Layer 6 of a small transformer language model trained on English Wikipedia (9 layers, counted from 0, width 96). Numbers have three digits each and are written without spaces.
In attention head 1, each number of a token's query or key is one row of weights dot the token's vector x plus its bias. A token spreads its attention over itself and the tokens before it by the softmax of 0.177 times query dot key.
The model reads these tokens: "att" " |" " Y" "ass" "er" " Des" "ai" " |" " 3:" "30" " |" "\n" "|" " 6" "." " |" " \"" "K" "ad" "i" " H" "oon" " K" "ark" "e" "\"" " |" " A" "j" "ay" " L" "oh"

Query weights of the head. A number n stands for (n - 500) times 0.0014.
q0 (bias -0.013): 476630665457455709530657442143421454322703591355282725630461334377454316604599375438415363490647582546413319351433634593525475703562503690645280577255522542547512439508404536618432299600472534607660445688432547440733512362588512728653667538651581373471605347633492439505389271536465477560
q1 (bias -0.045): 413756428493520603435471414367500459630569240744551736548446550431623505478568321495416668583266382395410529444441641682798446471375389463482365357616595497705563396471367432484551392581657503463475346527578524486456467257620653611392455449343589476549532700406435706494355551456387393550
q2 (bias -0.026): 647426580609570562376308538485499452569316605619448582635716336430684701452703574539319684326343713722265440239263499526503387315577744518600447658411468502527510470537510635436548542202320772514389389386623505437317554583360365462525464582285523587384516622550176661302753451324534473537
q3 (bias 0.047): 569640548501602504485542438655598546466462462609585163508446133456555459639276355189597623382619636476726535664839539588623412446403604643535474302598475802450595424269371486532342368724540471472660348432583630450572511520407673327502504465392442357234702445268594471497433587676416614661
q4 (bias -0.050): 606715543388622431610472675568584586611566452539482468624657642534599682487430548389711533458518312692231351598604370558404714548571402418524466582390502542675578265476471652533337579494329556266336537476373531425554289267446421724428576427376481351579630602528565388551482307449423578387
q5 (bias -0.083): 408564538676610672473507481569399460398587343387476547588469635534596685462419432552455444453522532506530333511561572427432623404522748403411477672349406521549361784327507582652464669456674600668469567432437438328452467600565603443638387306317573565375389604540397402467443553624500298489
q6 (bias 0.323): 695411793458513564538511284560815368614471281558675373529359389331333671652298441666187604645472545379587274564498557536403205549385409504752678620511469549433665376508509484488547324520439406482801666655331346634615406589366550360278669477517702392444430510614675648603682324568453318467
q7 (bias 0.239): 619395763268625323690403302173961481212413467319490533516501673440554478594358553552215536249518326542519626435454580613627547368450510710732771745531647398481510416594450485269557776501495546466679512388340246331569482475488613575670490340405345554366486733400582554633381545719600343349
q8 (bias 0.172): 506520511482436364398608770395642460503266736448588500439529708569348669265581564492412586573366401495488350527389616677479517596388507646334524431528513445584791465605357692419297544523473519448697379468631625264629368644351606452405577441566380395341290354435633645474627585516525652547
q9 (bias -0.026): 695212450605469438519670536324455681556389286640532631419632358569533585631455405556485571583412404433445252503604333525374419512372485583609423451342509661588480497380674386268550513438382494409948507526384459440605759449992491495382827392630512310511444434524606686659159275532448743467
q10 (bias -0.132): 453659583469626393640493573452584697549428467455271581583238483474622266428444399281489813527461513650419716480462564518701672564248615332365604405412306579666529564546261476487439339535164532379236673601479497525226478546476192670325552431704687428567456647566389412277558531564669623608
q11 (bias 0.025): 536445597445664392548664751739368465445422473556633399489595550590301845545278406591308425499520336648633578389518527408314545419589592534489547407640507679373549609417397608362506229399621552595594735518454581309687451430800236383489363695448437482679616449370645525588293518189587430613
q12 (bias -0.113): 633410402490397595723437570431579576639509596588322640409361443707524686486388535512397549489508264467609628430626386483407790670516306355422318518432394503526499425377691841514467461663326340475414599569439528431479536366422481468545392681730523473317573557628538407607443519527418313359
q13 (bias 0.111): 585517585441559141421623507459544194394293286485492475318695436496586594391386552584399813495399550486467327396588485361501729206158515828697576685103572552407509141513615694598683543425497293606540535596609493439558448644325515474444372510635652564466532350392726638669744593616206579768
q14 (bias 0.052): 454591424611383445421817571420450501695522582521378608210596401651434379533364528680399780531379416442468268430522569691471658339553724510834595573356539491390452348593508488343559690462618332339449544105322498353655348561448658457182428547340344589401561730549651561735300472517580694438
q15 (bias 0.094): 665413512533455363558557655283661469613298474408534375431505479515749545598497639444412529587525495406632367266668587655512384661445395430656350570486504542544544463386228364469434609357514370845532543398667482518432556415550427553624733526408299535576590618605516531522495282540702343530
q16 (bias 0.186): 553627408372410561371581525581309433348503577622632491300596371521507700487578422487633714479384491593719452641498530614293447471381605633413656522465693471501461382723479562349351421758616566564618278445667380474655559425568591585246451339408410645393398441451464430747374493464621342647
q17 (bias -0.008): 214673455375302736410510256654424648634423540482315489646443809727414427570625315522616503267794662609343660290632276400500729476469476369354581259598617348456541541588450468620446399575602530702617369407700566478598666332303224637417435263365496588434608405384348520366617383834583664502
q18 (bias 0.146): 483490396521390422695571451464559713469452409626534408548529400336584377640401699709544486383517505560335459433755651638477603313412595680640466411795473285529557545500382433250408516461511651635311388383415511254708458514406431427540391327619486585628250501396445637501461664526600501654
q19 (bias -0.215): 595572562498580671371305513629468511353650511349493493676365346355221581427512555366581756627667388654568568591475587341472488388438390485524518428618602502487369603481584346506434349574418272445621418237815412595355621529659716854667526571598522583381590473418404257556494405495615598325
q20 (bias 0.075): 620554413591530615470444678430342425463634447511535715573587469430297558724465711460520552298439504561587392743245574501489543324505464474551381666536668089435372369404618484625491634596546456504490667725326371363319321461654519430533486460518471276600756376460503564442416670381516399563
q21 (bias 0.050): 585507486381356408376358259807789532554492414476451647517554675555574515215504454487556700621263468638450297689490355370511644431521650611577530334538548636645405553514483516347659540421692493373613408520437558538606360440307222433420543737699588631293732473438407514565471386376531319668
q22 (bias -0.069): 584576360712458544364333266602418337429472663122435426552477460659564392432627665640689438564477587552596506501441609423540631572404479395400461421438495488418540469505654460465636627346395550669202407528601430435698730444604459650418690470332791307652545371506404510543478605527712492337
q23 (bias 0.172): 282490634520426197380591476448392510141444381553549537400516410540318551561470546855600630377456602470673345654482490543523402437307612680864534554392471590500491419347503523337490533361354446401823490489631464600738391481628481396423595493442568535453635382511629394743495490539546426537
q24 (bias 0.079): 416396554556647431413534472499423173414293399492649254415477474979478535526721306438480416489562631502569504277418510708568289553477437402533690780507707444419362377351618587339564453559483438486716750339531467458513397406346615453545309327480493630423369720444587271584237706416542503749
q25 (bias -0.001): 445406536651345426343537476747687490634298494597660412582632339238403384441540406573243476689645477371429315728375530444648317576314309482465296541254507732386502511543454637487636625802613370401464475740485327456653712482515479631798442554519306597444582293627471461348540568659484591453
q26 (bias -0.110): 497464534585599530444576235671630594442514542343503665341532600329408501438542740509565683533461586318619471532482544666378448596348463484653541542233637354519517418357643735467549354497758393474684473524394402504675356455545480188454350586613626575324566698706293730383406500507260275264
q27 (bias -0.031): 552543542628510557484254713297450587402555456349571582677592442425392527472523404458607497295274452511558495631541578548292446650490611501610522656503661581475423447545566686645687490453390511593552583261438559534377626559518481516302676434524364454445522470388117828461487700633432288548
q28 (bias 0.055): 578340439558512524505552381434246495559252491582467576494552326396496524353587533552498576878497594669438763735302407645388438447382372511517545535410564455456587493235678655582549545676481562524537331328295631501662449534451550563392682704532468472522401477189657412222688556237698439440
q29 (bias -0.016): 445630451396442488428532910485418465391420430392732614488534507372733523328409413458542312463426518441491500480579189816593509580584237600515407353544487444622414466524577607766390557432550590566683405573489236660372365345442516496473446669471465564659553443565359454383459526470906556685
q30 (bias 0.045): 390376344518676453395461345404504410676610222241756598562276608457489603557333574508626697531344538442483630603616342708631407618327426600503667486449514661391666472500382525548369412459440546251639551429414545484460581544488396348811518657666679414589533389552436667616937370347533596483
q31 (bias -0.030): 317539657522520366653610332571561590581335638427513493579478553453411773554442630352243643370208668674690369454450544365553459488426553466527366615697562610427705636706487541488683556671556419551497489398352613558629391407408581456389577391689294710508236408554574588470318546264226449395

Key weights of the head. A number n stands for (n - 500) times 0.0014.
k0 (bias -0.115): 719516485672378591366556473566231298587619408399419394445652468395607495608680572348363366639559735645628321451548606644360711577353541240445459545442539290379476165518367432575326534663324418574509536594280646530705274548510668471453481639612435506509521744439519359421553407696340442332
k1 (bias 0.007): 509664538517374618444487485556402615432457386676466748593406553395363230491597536401569463531285536515580513402467468556563395346302552509232729312340345578573533304457478242546552465520351452416503386697603550343605567232631671599613486653818541221759540536580443449731374427607500553637
k2 (bias 0.058): 490373437494443425477440480544406344744228480429423593642312547286485318267560662331562601412743544543246435557565428585666547390577663504849364594512473544388560524486365384455554508240333637371360499395514783605621550541430313464634636575459488420656732737410377615243391555344561432574
k3 (bias 0.065): 567538441589448556449376372714369534508572615634447534618493544535454530593513281457529653586523471431698501547753458586691404655264342469368331318633220672487579428627452542461528347536451688542772459463345572618311569480321836473317634549472687390382602315390567166640416338480581523668
k4 (bias -0.285): 487647638552382498514580509447770532525561361541538432501623638492422471442451377580554435463424611612206433791736639462472582560394696475538540260270463582376406382562510519493344391289601420397666459534302522312497274413522661514430540455620628444622526731667517402240215655387598440466
k5 (bias 0.090): 460595506487709591702414294567399666605502585500330692524575539591456552423655749335360527537416347457575403632387532416459368480587322313445475522308323555630481675459345551650454637445734609597683350391505494460479440440380510325633615443499401454402393579661498474417724343448701457567
k6 (bias 0.231): 564493724669657423168480389481530400481550551613408499838486397311271724428651412697423445332668309540520414471355547790428446584593598432497465394723380471364537401255442418396372363450611549552628711430628408534690554429637525359341467481571755409404679392573395297823610687500182340495
k7 (bias 0.274): 371471605700630631501468487454555652502298782496608559774358570421687782462662615551383517459471396755358437637503472632673390545523501573403433365511357356480624405619488555358476564524489293335244593203454315478422530554316544178447280379540208801502535744499617336556474563798292493397
k8 (bias 0.149): 579650565431393401415513523556590376542440786411619503452199664359384448330442510516603377502655679385394687301484607544572559770574473554222365489408453590432615531413509655555336556563450684358453411533556641310718323530468556678293506344510600342555564301518613543376274481727566619610
k9 (bias 0.161): 399364500505353380533485470492421471492462371894512369421568307430610321581615312548531596486423530340761533681575516916475318773262289594536677374572469490394529387213492542496522582731484297349463362465429478373485648371666496525273673489479430531630672863682698570574640259380446519602
k10 (bias -0.226): 294648544586543540383693535470396544559535463284390583208457286559360528630350568386552921565500545399420580556709573277542526387469588700560784613799430514566471504529343498252352312383534526203628606770412547546621587440446261401341636462775439397354448622507513439335287586541379511601
k11 (bias 0.238): 462534672660542417629317398411708412578501563518641395603646371476454609658413403446346124496473288597581393289514574446304490551568768397426578341618609610588594479493315770393572250322619387604445479538547476520552447589647231536504492439238469491795468543496768357444396473302654502646
k12 (bias -0.038): 488556602456426505471348497461796644507507393392363668474388459634683533711147570399557434537465376603619605310660532660535524582517641545511543516443619425344344413467519655622521567618591289558624533488677620328508453459604491484433521497513549483230463645642305392593313476375544300399
k13 (bias 0.261): 675538404513360330326518435595517559782510444433531418675687500690372558288466557604372614593338522283484232394377575967357666631467283448690418427444632596406538516567524633515633500513623470384442620610526507541531393395442414468260667561577479522540417431587740630555173362497290439556
k14 (bias -0.052): 388586379441476330450307603560614390481474623660559641494561622478583477510485503855522518536578417492390490424359612503388546421512479429558569448463430603309482406451529384564458622386304385416548632175600501324336624541562398476356463794641482560590398583791891464611390310567635710236
k15 (bias 0.049): 638566523696444496437656639241596489436424408485441324605534295614499362420429578478405531549392791602521584383495539615733319374216594463494411412463567497405418810451412459655291559556502603525553515362779589442528478555416657244490423591319394526527493632604680513636420337502579413532
k16 (bias 0.176): 406578449305378540392490612598324502523439661520488637655597770540236461276566441526464451314515439431315351719288682432618496557333432583407610217580646559630564338453594680622498559629474505616574453463675466795453594458482540510222394582389417500416600457398611455638357648438653523482
k17 (bias 0.038): 271370526577569545375557590458284432590435488536514618381633738644249557433395553513729518607660779754497453447476530361456482398493355489572776548522694406490733498770422466491439366443480453450480201432520408539526945576385253404697552236357571409175356355424562521431871247820450331586
k18 (bias -0.002): 220516526661492636500336520382489665598461546367702611631689513421513676519635396503665445442124618705282353406433498449336441508456468437411400546558486790487741512507549333363313446440478725408389205527480265370738673569659549497345593579581372602444432467397739668525650451558599339458
k19 (bias -0.123): 643486448461346498569561127508489606203550364453512472433553484567419430399639527509429693505648567326474759596601423420413491486632515471559517595524449507482389501563594393297626487443505234743527502392552592831410470519303595533443401542467311637336507425420615342527612620725551502592
k20 (bias -0.066): 493704499423362452483600389492424366537287650531392457677632386493400806551546624586519457412658518637680478641398492392278636782517458374376544532382586265548192457349584500413635551486461552668347656482404477472429335613562572603400632546526360481579677477648497516460245626357571437535
k21 (bias 0.005): 508512448332612618465222395807809385477591543430562536467699439255445590598513397508381558397349495610480576530434522359447693413516488685771564454545564659705628514548627563631561518460381283425462355422490372489578546326573353434451443563437729279407548579393703518545457394406420197653
k22 (bias -0.187): 591309301420495486642565493411458475552501490405488586383504497521452537646366367391563603532463572434408360474370361606658588416520482460630534579132390338486600694539712409623513491496741488476502449615432348453483544516544416449506511713241566517549478388612363528503467815684591570614
k23 (bias 0.219): 641496668533482407521426440592553508521514416534495424686324273323398547229520425621673526647264447566568470496206648670420536540321356457410440588569415533329817464550572453375471525521317474395538441422478526799442306540668438438372494405518597549580612558472710578659251594510621709357
k24 (bias 0.141): 782544433357511267496357587629380375684295668620433446430348501434560427604682253446454440413472343745416347365433635658547378467455472432303571421443628653586355512496597411495476460447685548345802960424789618639344701375226521537645281416639211519595427527456454658421252603471575702554
k25 (bias 0.218): 636280463506575552319387361484487248336477509555550578420577404310378390485608626507354668505550456495338558339382667678426592641364429256495539426397523455572372591481617698461614787539546696418546420513504630485423655575639688635844634423561651533475385462453417388360370605351395586604
k26 (bias -0.096): 642553499329668372465478323588574536351432527367432607525280568508559459467510483573612346512610240424656430299483535378545948483495401616586628566275610647415298403398966576444601412533478526568491530512557537696420331721374570189474398574744557573463473658666577542627665161491248574296
k27 (bias 0.218): 409571501634497471446413374307397646439578630518463620639535479397403481457536639603688429624509395480428723618396294458299672551436436597500524445309491255370542572428487539682761445450433522311671584486561658717791476354287622516483644579520318480447700540634193540552391524321532436526
k28 (bias 0.036): 498401484537456512641523451501249391494350518553531784340475376475609694383625475701595432509552491267527521554398563706498592530426861516599394646538341640657252440347629545605447359720357378330635815310306432403477581607447448734350632554326473562519512361292475416390520488493491387805
k29 (bias -0.144): 543626391520305473488393594368479299421321366468651502520414489557525455444558424471582563619366545487476585567584548505525466528663659634463642320458663584625348385518366647682505752505358571525577422456373427628659223378276614605243521456517438447456430418544332474386432763409699517553
k30 (bias 0.190): 530313516436561482483483586474374505510386346521570624675582345551520473679531482555391589520439384440415759566582527649345605613581426527370386742275356537585888384521450394311403427509571508459599536475478455425640274404545418419434551571496610402418371465548235501677721581313441612571
k31 (bias 0.370): 443500604465441480529352377568574552580464535239440645436612398413640518176234378602254392332607533466527609709587412439419620475493532602475562392470461433422608528391592680456514629318536442583411520422639547400659729614513537648638609427427602464462408560441706653549475429682229670418

The vector x that enters this layer's attention at each token. A number n stands for (n - 500) times 0.0063.
0 "att": 414573338450409703569659727628581564580647370441444529308683618624397486587527504401420612739486470417589462488702353281494525522556500657676337380620579576592599550521394614447479446583553454356492251637438226325537659330665427541685419460450416371294479391449585448336462348477574329687
1 " |": 465421327539502660560446788352468506536542271445640500348656456662521509661472500517378607631392577508558429480558478227555511481555449817474577435562551676572470473562450633434398587581512508494443320651439222371401655319549395464521720471399468472381364421354726517378582400602587257684
2 " Y": 285447385572637548574616582447420375590631372348604356496645428612488337748554414475494620659564641446417462462576446151503523371550615358644711403665621629555447433641426637401471657637598333537350430521259265448496641449409447498583751412519386431392246530459663491522567499626582257527
3 "ass": 540472493608653578609511548461361421384651511453272395234772497572534528593551481402521605495592571545459527557569571256429278304521311462781675602600387489566573369694346545548408617715507499436435433679379268463542492538364492381461682325484477462470349486505635559232569619727591277522
4 "er": 308409483471487696513649567304446491420584543412581447323644392589474524707528535365455565509699613550562396437510631332441445155624360691545732533518551427476556412734374707464371325670401440606454454676312262454464489431447519341478753444659595493477414535499668615227563477626539295710
5 " Des": 301345510518613702565623587393335539482497549397627544430522417624457422731602487437526517578571565573446422461514442177597370202461500807574608544601580350480492449823392629523452578679559437647386343481128353514491536489509507519583862491480432434518438522494623399338538404509601176555
6 "ai": 485295332506676681501585533439482583469617509482675505336642434549478457599452497355285568288507571563474501551638358241530253244570493596476646516577637394725444302732510476370595549679389550590497278631232331453365693511502504429574786625624435426431329527570568424392586574591605297626
7 " |": 479365429545430573616424761314354467573575255426756478418607414630511465621410537421400605576498550593534386454542441302551399408651450864485624494557615629560316403607521583401537539656488548526437318578375285397417646334600409400484759559450507332542407529337647473386609466577612263618
8 " 3:": 444421292712633648627580677416385356508449251396706482405641551633536367729470487382449627586512606508411445451555365337462446187641571685488597527692473538563431553325438739376390595637521409465301346530321304350649558431445447427519771619616361396488343530530599502509661513545589420522
9 "30": 544448369670606711650553423277499401441532477369548492283722477709528538666541458415430642658516510423566570483572427454537459307579381656543500520635566683605465434470491589442401696579378525484491409591234313479581451423363405457619543636462334354452123539360793597244552634573503318554
10 " |": 427475402651548681668496752282474429461456328447559464333575444617617461682477503417455678804402589494585436406634452376484478273650362739532490418513507732491405466516420718437429606571447525495417437508469302398392545319556472479546758509422518333444247537366817586339534546611543250637
11 "\n": 510549356652665700515528590302453411410454190529570557353715313616517342705548470406549538763433675495452476519551387382562453400500465700500516526556630608625594581540309818473351662470512479451335402524338383350428467427460443399607546453519501255431416492488728623330623539594600163666
12 "|": 416473506520547633468571695569537513501470342457567432408678463629568556573380450407439605594493515500563518448692225109468523496478462647485466512629561762718532490738254528463384607550571492464343385670516338364422600338515353490547615516478431350409341456408701479392629337552546290829
13 " 6": 431405425635673569447544574557464551498532268538647460282712692633414318618431364432500561448480528526628700358778387102388541361488533618302603428689518577593671559717329547453393537549547506532346358709477430418362519427440394485530635409383395528478353529207648471463632442662493463648
14 ".": 408449505804634514378636541453489408542508527622567611297537549555504464693382394226510516449436662481488506478624323111582519167544497557430653487640509641507759567750461609349329587466628562470487334573431372422583623365498462552553526409288391547371288665411691536455610289580421384720
15 " |": 370358423632565639422498652481561613501599381598568471295571517637715493595408499471358446546321584576636550486676446198496522442549442645313645429554543708565534478854376525451281574548569522490365422721460360458432673344368359575529685323364521442332297456257662518346594520639404373666
16 " \"": 435375475475634552450704553536402493446652395596579374445552445616484487689407351530412535637512582531453562579688363250433499415488543629571578444691505545544600831798413828397411512498566354535274343649384329412565557363347428394566696461451402310303347575408574660411643440695452276543
17 "K": 352454611682545634498516564516489603434735356373404439327619544591463384700448371343392631628515553534536606548652343198426487473526631353573593580635633532656594459713264593365390519700643377584406507665377283480336573473375521454580581444422516480325282510368802505537559505542388243464
18 "ad": 426436370620719652434538554448462617459553516460408376269670643573351457678448423564517677578578553627579462570640409090548441395510469363670729644443430587640595538761324479413434608608408435514526518648420359355237525349490475469517557326404490553316460544537737463430633416715431240405
19 "i": 455444478500639695494564485381563483452768493344596422466649456500422533778351630453435670540546482599525327599510315125521464205699383425519780510462471620692635574758463473382426589591525521538480537551365386340426607292519581340540542333520575581326379446501690496342605429686505256461
20 " H": 249467509683604685577512568477552503452750369280534339463649507452439439638463402414451663742529554569504511638676371167537435392672513538662766557638537602416460514905580610466512574543515431606445542464334256402288506406453498379449616324480513307466363427495557498444624434559464285444
21 "oon": 437391464533586638497509456406471538436608361503463331248638525459375326598480516529510632551554458537604577516548358160469298437633431522831843494558588483725601525812469535327418467514517512525393638712403320464451528554602496458501675442442555445542354560435640428417569454741426084442
22 " K": 378389624668560640487512508549482558527704343239502404392607571442437365772449420471496602697624513635537523560530392273484449284644609537648681576483517512569477400872398623347548459587579438534464534589388248388203470439450548387457712461472632458480358479451671500387613441611490103566
23 "ark": 460324469611566669372499519455460646422547459312421403242655596464445374819530447540561560538526449548616564618617440132516355396617430474796775700429491541609612403728380559399460530530459471530431588707404357401482520452501496393505562490492459511513373601391702368376653330696534141526
24 "e": 396242560507549599565567453433519543401673505323622367461617548500509490770566581441580507605644505608560392544629398198495425200609306674617798553390507504613512417860344537381440401500504476648425610602286423359383545363569546514421618501491632565448411520544676424339599363553478149585
25 "\"": 299314559587529467558696585362405517489593429440612391432564388482539505640440589421422516444521429625477614446675260353480428368603554880640713669571457450528549399846446609427484389576514586533552421595412311307524537491445375460565693505479520457456380362309808474453656386564540139605
26 " |": 300332436610633538558494738367438547501553274487662409417584511509596420557489525605373539555475549621517490338611312276458502464505529767511653536614413614484489347649392661404443589601536622473423336601439383428352515326456310441447748565489558417515413511377784489405665484698526141697
27 " A": 342402432597695639502589661487407459521560281416686445504531412578392474566562417553449597611622693585523517493617406139443564427469550551635660442664532573563577497625330756449454616626451640484293401522299249419368484374403345346535654439588381496368283546534677528523593551699487233481
28 "j": 328465507772682593513477494405457435526558512325511409343642486636522448647520299353380678450674729565449370559593375226503491368565483302684704473643459546668568474643425711366611601567538369393446440495398261388438553416489438455431709594505486329434266459658618524463634489748593367355
29 "ay": 377331508635528622492395484394464461455492610484331508236685424615407548652500564381518811573595720585478482676557444388413403171639415487584736460591496629489565422715421544378372627617376380461481592697247246464468521587475410413565584393365471375589429471588559502400589450762476288599
30 " L": 389297612601395740516511523428414471563550454267594429408658509546505469721534397508450722678591574660595488494601442385481454352665457701519711540411548493515406496972394661522329624563511346545423520427334286557290530508488467378400695350630527361426303436429644582467559485485565203480
31 "oh": 433258342647596600320654510531510517455607526387633578431702524436393202690518482378508742419439641537706458516651409197458507518570537548654833515631481526521627313643515555354499485531475276420489521566481252361378531546483385476462791600380399580530314477545580471380623430610573200533

Token 6 "ai".
To which token does it give the most attention? 5 " Des"

Token 11 "\n".
Which two tokens does it look at most, in order? 11 "\n", 10 " |"

Token 7 " |".
Which token does it look at most, and with what share of its attention? 7 " |", with about 50%

Token 8 " 3:".
To which token does it give the most attention? 1 " |"

Token 10 " |".
To which token does it give the most attention? 10 " |"

Token 18 "ad".
Which token does it look at most, and with what share of its attention? 18 "ad", with about 70%

Token 4 "er".
To which token does it give the most attention? 4 "er"

Token 16 " \"".
To which token does it give the most attention? 14 "."

Token 5 " Des".
To which token does it give the most attention? 3 "ass"

Token 20 " H".
To which token does it give the most attention? 19 "i"

Token 22 " K".
To which token does it give the most attention? 19 "i"

Token 27 " A".
To which token does it give the most attention? 14 "."

Token 19 "i".
To which token does it give the most attention? 19 "i"

Token 12 "|".
To which token does it give the most attention? 12 "|"

Token 23 "ark".
To which token does it give the most attention? 19 "i"

Token 14 ".".
To which token does it give the most attention? 14 "."

Token 25 "\"".
Which token does it look at most, and with what share of its attention? 1 " |", with about 10%

Token 17 "K".
Which token does it look at most, and with what share of its attention? 17 "K", with about 50%